Layer 2 of a small transformer language model trained on English Wikipedia (12 layers, counted from 0, width 64).
Take only the direct path to the model's output, skipping the later layers: a vector added to the residual stream pushes a token's score in proportion to its dot product with that token's output vector.

Output vectors of the tokens that the questions are about. A number n stands for (n - 500) times 0.0046.
"Events": 363 212 463 566 452 768 415 712 551 462 540 678 432 545 475 601 471 509 419 517 420 414 583 361 496 469 583 618 276 449 670 640 709 405 342 874 702 349 559 111 450 264 747 282 752 464 437 613 426 720 387 284 491 548 395 450 488 440 420 560 449 552 681 519
" temp": 659 356 541 545 461 647 422 317 542 446 631 691 604 517 426 437 686 481 347 536 361 558 395 359 312 588 627 406 413 541 325 461 541 420 415 623 614 552 582 286 580 461 492 229 718 432 601 809 775 557 444 360 478 540 348 468 556 464 385 582 413 584 412 642
"Summary": 584 300 513 498 446 761 387 465 529 596 396 639 402 559 303 552 431 461 613 416 604 493 696 352 556 459 490 464 277 517 564 511 458 359 245 732 592 471 400 282 527 745 476 249 793 457 480 710 508 475 500 224 455 749 497 423 535 473 599 486 601 456 483 729
" possibly": 422 447 426 540 408 551 517 571 535 622 517 661 298 545 372 596 457 622 656 523 344 447 376 404 302 550 182 511 576 519 393 515 693 531 437 668 581 528 679 542 475 343 525 364 480 381 652 582 472 464 521 406 581 585 536 558 435 353 501 484 646 477 596 522
"uties": 424 424 372 313 439 535 365 478 549 686 424 559 470 592 302 471 608 465 382 669 274 560 553 204 418 703 347 484 562 574 449 514 754 366 517 535 591 483 414 611 421 533 491 266 972 690 711 666 535 365 663 342 227 504 435 398 558 487 561 748 340 583 568 491
" adj": 474 296 327 506 435 521 508 521 620 399 574 553 381 457 328 494 494 438 355 487 472 517 630 472 381 665 383 354 544 633 580 555 461 509 354 717 512 641 817 369 613 519 503 382 614 323 523 561 753 434 581 389 509 666 302 323 536 503 410 438 459 660 599 667
" \"": 413 650 533 498 481 531 582 465 530 598 659 536 342 544 471 464 467 223 607 415 575 737 483 567 561 365 643 488 629 610 334 546 502 576 602 510 362 578 503 698 333 104 777 619 294 596 523 462 423 527 654 615 430 434 207 392 363 318 431 502 556 432 512 620
" sworn": 339 362 576 569 467 632 410 507 712 328 654 689 463 472 357 374 452 448 351 706 522 555 445 372 439 595 67 447 284 520 572 518 431 507 117 798 692 434 766 489 414 389 565 286 771 480 756 450 587 598 578 391 306 634 463 402 604 429 434 765 476 481 489 810
" terms": 487 585 580 533 468 734 446 512 411 528 701 541 433 487 328 303 471 404 647 446 487 518 484 416 435 789 448 347 491 481 549 571 469 508 499 702 450 831 483 610 337 566 572 413 676 548 483 534 614 570 443 381 318 414 498 396 512 375 424 473 334 445 525 533
"'": 723 616 512 351 561 313 410 464 650 403 697 472 309 351 600 428 341 419 571 670 777 482 283 634 499 556 605 383 384 469 465 515 613 420 613 451 418 603 764 496 388 220 496 519 449 484 630 590 428 595 338 621 473 484 384 568 521 353 528 443 594 463 677 462
" was": 591 610 169 575 527 476 552 420 491 576 547 650 214 368 435 365 671 486 671 735 563 510 495 437 604 513 277 554 522 768 702 447 408 588 686 497 355 510 594 580 294 264 664 437 280 486 551 331 394 565 509 444 681 490 315 604 480 448 512 490 604 444 586 386
"Sec": 655 224 633 330 433 630 428 472 483 478 605 681 522 411 312 352 619 373 295 494 306 450 445 362 409 448 503 480 285 601 792 621 557 336 234 672 546 621 628 490 628 426 462 456 593 562 463 587 386 471 470 400 428 801 419 401 560 572 685 685 393 655 588 696
" or": 594 634 481 537 500 395 513 299 549 645 470 758 274 471 573 271 505 574 546 567 410 362 279 633 450 657 543 475 723 471 392 509 495 577 702 529 349 700 608 527 385 477 513 547 492 347 474 484 312 540 563 402 642 478 406 557 453 472 572 401 556 376 651 352
" Sr": 411 354 473 586 494 432 439 323 502 438 593 460 511 413 595 451 533 285 446 678 532 507 373 488 404 568 422 549 520 572 514 464 393 406 422 629 604 480 701 443 672 441 566 483 602 450 582 465 448 444 529 629 463 596 491 385 456 462 654 787 423 575 444 546
" queen": 556 400 620 508 443 636 491 675 582 507 509 526 621 474 410 533 475 474 356 431 411 617 196 267 379 559 468 471 422 482 612 540 561 474 512 575 447 376 619 448 506 379 556 247 650 497 624 730 636 249 451 565 464 504 555 520 531 355 352 951 543 438 568 466

Output weights of attention head 1. The head adds the sum of these rows, row i times number i of z. A number n stands for (n - 500) times 0.0022.
o0: 663 485 513 480 505 548 659 545 285 681 469 208 482 569 592 351 411 343 472 419 390 354 619 420 552 512 645 235 379 506 494 672 707 376 558 535 333 597 402 501 453 502 636 585 546 595 501 437 417 365 337 290 514 470 568 515 464 489 698 356 469 506 458 667
o1: 525 462 412 286 310 571 527 587 632 570 428 786 437 353 318 449 656 450 595 512 571 356 215 429 676 445 540 351 593 328 338 473 557 948 403 308 572 326 606 394 453 472 689 566 652 491 375 464 432 847 677 466 539 509 378 414 387 328 152 438 541 663 587 472
o2: 638 372 479 593 379 542 436 543 606 425 449 511 411 368 366 654 441 581 346 661 444 550 600 473 557 546 462 340 537 650 464 552 431 442 478 430 404 455 622 487 457 418 336 505 459 493 548 724 630 464 371 368 553 601 385 587 571 342 453 639 435 382 498 395
o3: 415 574 590 531 372 737 552 543 295 631 637 322 317 422 396 522 508 595 320 537 458 344 494 588 407 662 563 377 368 534 327 718 578 544 443 461 167 665 567 427 352 514 506 599 703 723 497 625 560 323 559 540 557 383 491 649 432 256 645 610 567 341 488 558
o4: 349 61 413 709 472 566 680 466 149 473 500 339 354 298 468 452 459 580 245 594 342 724 365 363 646 622 531 244 261 650 596 802 518 218 371 766 549 626 629 379 774 516 110 640 389 361 464 521 415 225 309 489 518 631 325 743 623 593 486 452 426 468 437 600
o5: 563 598 414 282 420 363 541 534 416 663 531 501 717 404 396 589 550 530 379 408 505 315 650 454 410 404 593 328 416 328 477 626 659 555 559 553 490 498 616 561 485 559 569 463 404 725 539 488 636 579 455 558 419 455 363 578 366 340 630 542 314 385 640 589
o6: 348 634 514 442 443 417 450 403 655 495 325 438 511 530 658 673 614 729 522 425 604 538 450 710 478 616 542 601 503 316 536 643 506 664 461 487 481 350 395 595 338 556 511 657 301 667 518 584 469 522 773 775 460 406 575 515 513 526 483 171 431 554 429 343
o7: 600 575 698 495 441 434 517 475 602 369 233 375 322 484 529 504 467 707 745 420 509 497 607 532 486 582 472 456 516 456 489 661 681 434 582 494 154 480 273 393 184 690 563 576 471 490 640 478 446 449 597 597 413 459 622 494 533 482 485 312 606 463 379 538
o8: 428 446 480 625 562 500 574 390 710 442 454 606 414 416 696 625 535 630 485 483 644 603 459 532 563 577 509 556 362 585 461 600 397 584 494 449 445 462 418 449 262 475 495 476 600 523 445 540 508 442 731 622 415 435 482 561 437 630 424 504 538 556 461 406
o9: 363 442 488 413 290 657 448 717 481 460 632 601 441 575 356 353 662 502 815 521 392 476 494 330 425 336 457 710 715 516 614 509 489 588 544 506 497 507 694 388 712 414 644 460 439 459 488 614 335 758 453 291 461 646 571 447 532 395 430 593 395 471 548 671
o10: 406 614 420 454 467 527 509 633 292 601 742 443 550 694 573 475 606 649 507 124 458 385 303 653 555 538 704 622 436 428 569 515 555 563 308 479 620 471 404 588 480 506 418 429 461 434 396 296 567 537 536 542 415 608 568 380 406 633 355 400 430 627 558 445
o11: 534 575 457 623 455 490 507 262 661 401 396 605 737 468 761 305 623 468 564 563 542 643 695 569 606 563 460 459 282 613 324 571 406 628 457 647 534 550 536 527 450 397 733 482 478 725 349 527 350 449 448 559 543 413 457 597 507 580 437 445 123 492 487 346
o12: 412 805 253 668 505 327 505 445 601 478 618 303 534 459 675 588 600 616 517 238 731 602 393 430 551 513 639 442 244 578 808 533 336 485 392 418 389 582 562 430 305 300 596 450 440 687 531 371 590 334 607 580 216 270 482 534 516 745 558 636 315 622 650 468
o13: 394 445 530 632 596 715 516 568 367 498 521 479 494 614 665 220 637 334 486 437 290 520 474 618 505 575 507 627 502 520 497 645 504 472 413 581 574 450 441 559 595 567 615 585 615 594 480 385 393 408 278 453 510 391 422 483 471 497 594 353 449 661 484 540
o14: 375 652 480 389 230 495 492 536 408 533 481 582 406 513 491 475 599 653 594 496 489 405 473 674 454 456 669 399 670 466 483 463 811 656 360 507 548 603 653 421 531 644 505 507 163 613 417 526 383 652 698 556 520 778 422 311 467 348 363 350 433 547 554 527
o15: 401 853 458 400 566 363 419 472 321 381 311 417 323 522 446 664 492 604 622 668 664 171 442 778 347 515 535 598 430 546 400 222 370 333 666 402 473 502 576 300 493 460 613 419 199 428 539 606 577 619 737 869 567 582 498 464 581 382 489 599 462 584 522 527
o16: 511 455 507 668 423 680 520 543 431 539 653 207 366 468 633 546 281 411 397 599 414 576 418 407 416 633 481 538 618 615 631 436 492 421 474 289 457 673 671 453 592 347 537 631 484 264 595 680 605 387 426 257 698 474 546 553 758 215 527 742 601 549 708 550
o17: 406 435 505 441 573 681 797 845 162 708 502 474 651 765 239 299 522 700 627 273 517 355 243 623 657 495 610 374 657 527 458 601 570 629 413 405 477 532 624 586 531 427 499 644 360 281 301 271 178 839 478 504 659 735 602 425 403 437 71 426 499 559 552 477
o18: 501 616 478 653 508 533 402 388 581 453 351 266 457 581 480 282 505 520 622 759 496 725 564 603 968 597 509 823 738 666 702 269 328 424 437 571 554 504 401 524 508 380 622 637 155 335 607 613 360 469 707 478 676 572 441 497 371 543 520 389 345 452 329 405
o19: 449 544 301 386 248 447 339 388 627 388 528 723 419 492 716 615 640 513 236 509 367 630 417 865 440 242 547 775 631 483 656 139 479 851 357 324 731 362 483 390 735 440 455 372 412 600 390 592 528 283 834 594 479 621 350 87 452 670 403 391 367 438 472 305
o20: 468 428 494 580 654 606 518 424 302 400 652 468 416 537 290 325 404 426 598 491 407 404 388 523 502 643 369 575 499 422 236 635 414 322 423 665 674 657 598 664 740 529 381 563 467 289 502 496 524 536 293 343 664 478 589 655 474 473 581 660 474 434 672 591
o21: 620 744 418 637 545 276 479 270 659 489 402 615 404 638 523 499 357 533 541 552 641 700 503 382 585 412 495 513 518 566 530 394 581 486 625 415 499 642 273 561 335 517 546 459 510 418 468 497 421 386 797 652 553 533 478 415 533 546 487 371 610 456 394 483
o22: 600 632 428 519 611 370 557 605 484 281 544 775 532 689 361 326 399 574 542 393 236 405 561 527 583 318 569 520 308 499 458 258 603 573 611 653 358 667 531 735 464 501 602 252 579 367 481 330 569 338 583 330 503 628 629 555 263 489 143 556 375 436 721 693
o23: 449 524 461 489 504 426 615 304 467 582 491 611 524 421 538 573 493 637 495 565 653 521 468 452 401 339 469 477 405 415 316 436 395 562 523 470 683 544 504 452 601 533 391 394 407 491 438 579 365 711 657 904 550 473 421 545 643 489 623 439 522 443 550 493
o24: 500 331 504 633 453 476 557 817 408 495 539 391 297 484 469 701 478 599 304 615 475 573 428 332 559 450 548 539 542 677 761 596 500 381 488 411 323 458 616 386 682 378 286 470 591 407 627 459 519 344 434 480 395 617 501 490 680 607 641 671 634 509 392 553
o25: 190 586 488 639 563 650 520 644 250 636 629 312 545 541 492 526 643 475 317 602 646 212 411 456 451 590 343 449 377 542 517 294 295 562 386 312 526 609 628 442 539 267 619 358 558 488 504 312 624 728 415 626 539 539 416 439 385 401 418 629 542 618 538 575
o26: 497 670 377 573 456 534 345 380 517 566 700 507 430 414 438 621 614 352 282 708 691 506 551 507 562 508 414 418 498 561 561 249 422 477 455 464 664 624 599 602 598 302 547 432 612 742 363 733 703 565 461 379 605 570 343 365 306 617 623 574 490 392 364 439
o27: 628 693 397 466 372 370 312 613 578 644 619 437 745 461 415 458 382 510 664 570 391 686 680 295 183 301 647 662 428 375 528 471 694 576 551 396 454 572 429 834 293 548 554 361 694 629 461 130 527 419 349 317 457 377 573 349 593 574 340 542 610 391 558 732
o28: 392 480 662 631 584 618 585 519 523 406 537 756 285 560 677 336 427 450 384 329 444 492 470 440 480 494 500 386 475 510 334 369 628 567 376 678 402 538 590 513 330 682 478 494 684 404 258 549 436 462 387 393 537 551 502 517 538 343 524 547 617 519 595 371
o29: 655 502 591 526 463 485 199 443 549 385 485 524 482 487 191 554 500 438 630 523 532 467 607 549 481 525 342 582 685 517 484 522 431 455 530 406 618 446 468 579 618 471 467 605 441 559 543 688 566 662 255 372 637 527 522 349 425 574 543 395 387 373 427 520
o30: 511 572 398 583 660 432 395 457 721 438 508 264 666 600 666 284 419 264 613 441 560 623 646 350 610 620 399 698 576 533 831 586 331 191 573 558 450 517 407 554 290 335 813 528 308 494 739 414 533 390 519 302 310 244 522 576 447 478 601 401 397 564 386 490
o31: 514 565 285 489 492 550 632 612 461 587 608 513 394 516 330 303 460 476 511 491 572 509 355 317 639 500 501 440 400 597 575 437 431 525 467 432 502 598 516 452 447 395 682 379 520 381 397 352 569 489 559 400 455 468 332 465 481 340 332 585 561 488 546 602

Each question shows a token from some text and the vector z that the head gathered there. A number n stands for (n - 500) times 0.0095.

" Four": 610 722 456 558 606 466 416 414 537 433 221 674 583 545 478 394 801 336 622 542 529 665 382 646 398 419 454 373 651 337 514 754
Which of these tokens does it push down most? " possibly"

"han": 552 709 339 591 485 575 313 287 450 482 314 537 576 552 428 498 781 433 521 467 535 602 419 630 413 549 519 473 590 354 535 732
Which of these tokens does it push up most? " sworn"

" script": 583 726 378 561 476 612 342 350 405 494 249 453 505 439 505 525 755 432 493 502 516 614 451 575 412 493 537 461 549 373 496 683
Which of these tokens does it push up most? "'"

" 1959": 656 754 456 548 564 553 366 410 495 473 195 612 576 447 514 509 760 441 592 519 465 692 552 573 432 510 504 468 576 301 509 781
Which three tokens does it push up most, strongest first? " was", " \"", "'"

"ib": 529 702 273 614 430 518 335 348 498 477 328 507 580 535 411 575 766 394 496 481 522 567 475 626 375 590 507 482 540 313 525 740
Which of these tokens does it push down most? "Summary"

" running": 669 744 397 567 516 679 323 395 469 418 230 516 499 523 447 444 682 373 378 503 501 668 505 597 464 468 491 493 591 353 480 689
Which of these tokens does it push up most? "uties"

" Buk": 647 886 550 596 628 631 285 407 454 525 127 573 375 434 600 455 648 503 592 470 519 617 542 609 481 499 491 383 661 378 419 776
Which of these tokens does it push up most? " adj"

"l": 551 676 276 613 440 547 315 331 491 454 346 498 581 527 381 536 761 422 480 446 539 554 503 612 382 591 512 505 542 323 520 734
Which of these tokens does it push up most? " sworn"

"ve": 528 766 394 595 527 485 431 428 499 548 135 605 577 485 490 544 774 356 696 500 464 690 374 684 435 523 478 438 609 341 529 808
Which of these tokens does it push down most? "Sec"

"\n": 563 777 478 561 532 658 239 301 396 529 147 502 469 471 538 474 752 330 451 573 543 591 485 596 413 435 561 491 634 403 434 714
Which two tokens does it push up most, strongest first? " temp", " sworn"

".": 668 843 257 567 375 695 297 424 399 547 240 551 487 552 488 488 670 452 469 407 492 677 597 598 331 529 462 658 617 338 555 877
Which three tokens does it push up most, strongest first? " \"", " terms", " was"

" in": 717 798 424 629 561 751 290 419 370 474 250 542 452 548 524 413 717 506 490 399 555 534 485 571 414 509 504 464 631 366 471 777
Which of these tokens does it push up most? " terms"

" defend": 614 911 440 657 487 658 397 477 501 542 141 513 407 489 554 477 648 461 532 502 456 662 480 644 412 521 480 476 660 372 434 750
Which of these tokens does it push down most? " Sr"

" Sard": 564 747 422 494 488 530 361 408 500 474 191 542 514 522 489 430 762 236 504 660 451 723 437 581 443 398 495 508 623 372 539 717
Which of these tokens does it push down most? " terms"

" Dani": 593 717 374 491 498 526 213 316 389 539 219 577 491 591 445 434 770 397 606 461 541 629 451 592 353 487 520 488 663 399 559 797
Which three tokens does it push up most, strongest first? " sworn", " was", " temp"

" people": 533 934 444 547 494 690 394 455 451 557 184 522 422 442 621 480 622 398 462 598 460 636 482 643 438 439 443 462 658 323 419 722
Which of these tokens does it push up most? " or"

" a": 673 739 442 584 684 688 245 345 414 460 180 532 466 529 454 433 717 426 407 407 556 589 484 638 522 504 477 435 594 351 436 744
Which of these tokens does it push up most? "Sec"

" by": 660 916 479 642 565 624 263 441 439 558 160 562 376 500 593 350 643 522 480 418 546 590 559 577 451 466 495 503 803 375 421 774
Which of these tokens does it push up most? "Events"

"3": 543 676 305 541 388 584 303 407 431 502 285 467 490 511 465 504 728 360 486 483 537 652 539 604 353 480 473 579 635 380 544 741
Which of these tokens does it push up most? " \""

" Racing": 500 745 430 476 486 375 455 422 545 499 178 647 546 548 524 494 717 265 721 644 432 800 397 588 352 400 501 449 651 418 572 719
Which of these tokens does it push up most? " was"

"än": 557 763 410 636 497 541 268 377 412 582 166 546 516 507 485 511 833 379 593 436 528 596 471 629 440 556 503 523 663 356 501 850
Which three tokens does it push up most, strongest first? " sworn", " was", " queen"

"S": 562 780 414 644 531 634 140 304 362 614 163 480 411 496 521 533 752 425 494 420 583 601 562 668 447 570 537 551 677 363 426 873
Which of these tokens does it push up most? " sworn"

" Rally": 591 765 405 498 461 550 336 474 506 510 158 531 520 465 518 375 727 276 492 613 411 772 530 582 450 412 475 617 681 362 525 777
Which two tokens does it push up most, strongest first? "uties", " was"

" academic": 646 740 439 466 530 642 337 497 388 476 111 568 432 462 517 385 629 329 535 471 499 657 521 560 390 385 475 529 646 375 538 712
Which of these tokens does it push up most? "uties"

"aret": 567 799 471 581 538 506 357 508 479 506 141 541 462 418 556 508 735 443 570 510 538 646 477 638 412 453 462 385 686 350 433 726
Which three tokens does it push up most, strongest first? " or", " was", "'"

" for": 598 806 357 590 477 592 368 400 415 508 238 495 470 499 540 461 714 477 488 508 533 597 452 584 355 468 514 458 657 371 466 678
Which two tokens does it push up most, strongest first? " or", " \""

" 6": 653 684 342 561 443 637 103 311 355 534 248 551 465 626 382 438 744 456 427 321 581 554 596 574 363 549 494 602 702 378 545 824
Which two tokens does it push up most, strongest first? " terms", " sworn"

"ord": 567 679 380 508 502 466 288 372 401 540 176 581 503 576 467 477 797 356 635 511 541 661 430 598 371 457 504 445 654 399 565 761
Which of these tokens does it push up most? " was"

" cultural": 596 940 416 596 493 648 343 472 460 543 214 535 398 442 640 506 667 437 480 566 487 604 534 614 397 466 460 486 693 315 392 746
Which of these tokens does it push down most? " Sr"

"Qu": 588 656 379 561 499 575 263 347 447 458 284 417 479 465 410 499 849 404 459 433 520 584 450 627 452 570 494 495 579 359 482 711
Which two tokens does it push up most, strongest first? " queen", " sworn"

" Basel": 509 713 306 569 459 515 353 336 486 497 285 540 592 522 449 544 758 344 531 566 508 612 478 620 390 526 512 503 542 328 526 738
Which of these tokens does it push down most? "Summary"

"ek": 542 764 414 533 479 511 328 429 478 540 150 616 518 490 504 502 718 348 610 519 500 699 485 631 383 447 469 477 687 398 529 752
Which of these tokens does it push down most? "Sec"

" married": 665 787 441 559 547 763 335 374 388 445 247 530 492 474 521 488 715 445 551 422 530 585 427 628 388 530 519 424 513 373 495 757
Which of these tokens does it push up most? "'"

" championship": 632 868 401 581 391 690 359 531 448 542 148 481 362 480 568 471 653 400 432 507 476 731 536 626 368 445 466 586 708 443 440 699
Which of these tokens does it push down most? " Sr"

" km": 651 797 250 527 363 653 339 454 421 524 214 585 496 553 467 525 636 398 535 447 463 709 599 605 320 527 452 654 591 354 579 859
Which two tokens does it push up most, strongest first? " \"", " was"

" \"": 617 808 519 592 481 645 291 447 390 559 124 526 388 429 564 469 773 551 489 449 491 623 484 639 437 542 475 494 731 372 419 718
Which of these tokens does it push up most? " possibly"

" Championship": 496 791 444 477 383 483 381 514 479 578 158 500 456 436 598 439 729 246 607 694 411 797 511 605 419 379 472 604 681 431 521 761
Which of these tokens does it push down most? "Sec"

" school": 603 741 368 571 407 590 313 441 473 505 255 493 462 474 481 447 698 375 404 523 530 616 548 559 375 424 469 538 599 401 479 680
Which two tokens does it push up most, strongest first? "uties", " temp"

" teacher": 593 896 525 546 556 612 365 481 484 557 79 534 398 418 598 469 665 382 511 603 460 682 526 621 465 404 472 429 664 372 396 682
Which of these tokens does it push down most? " terms"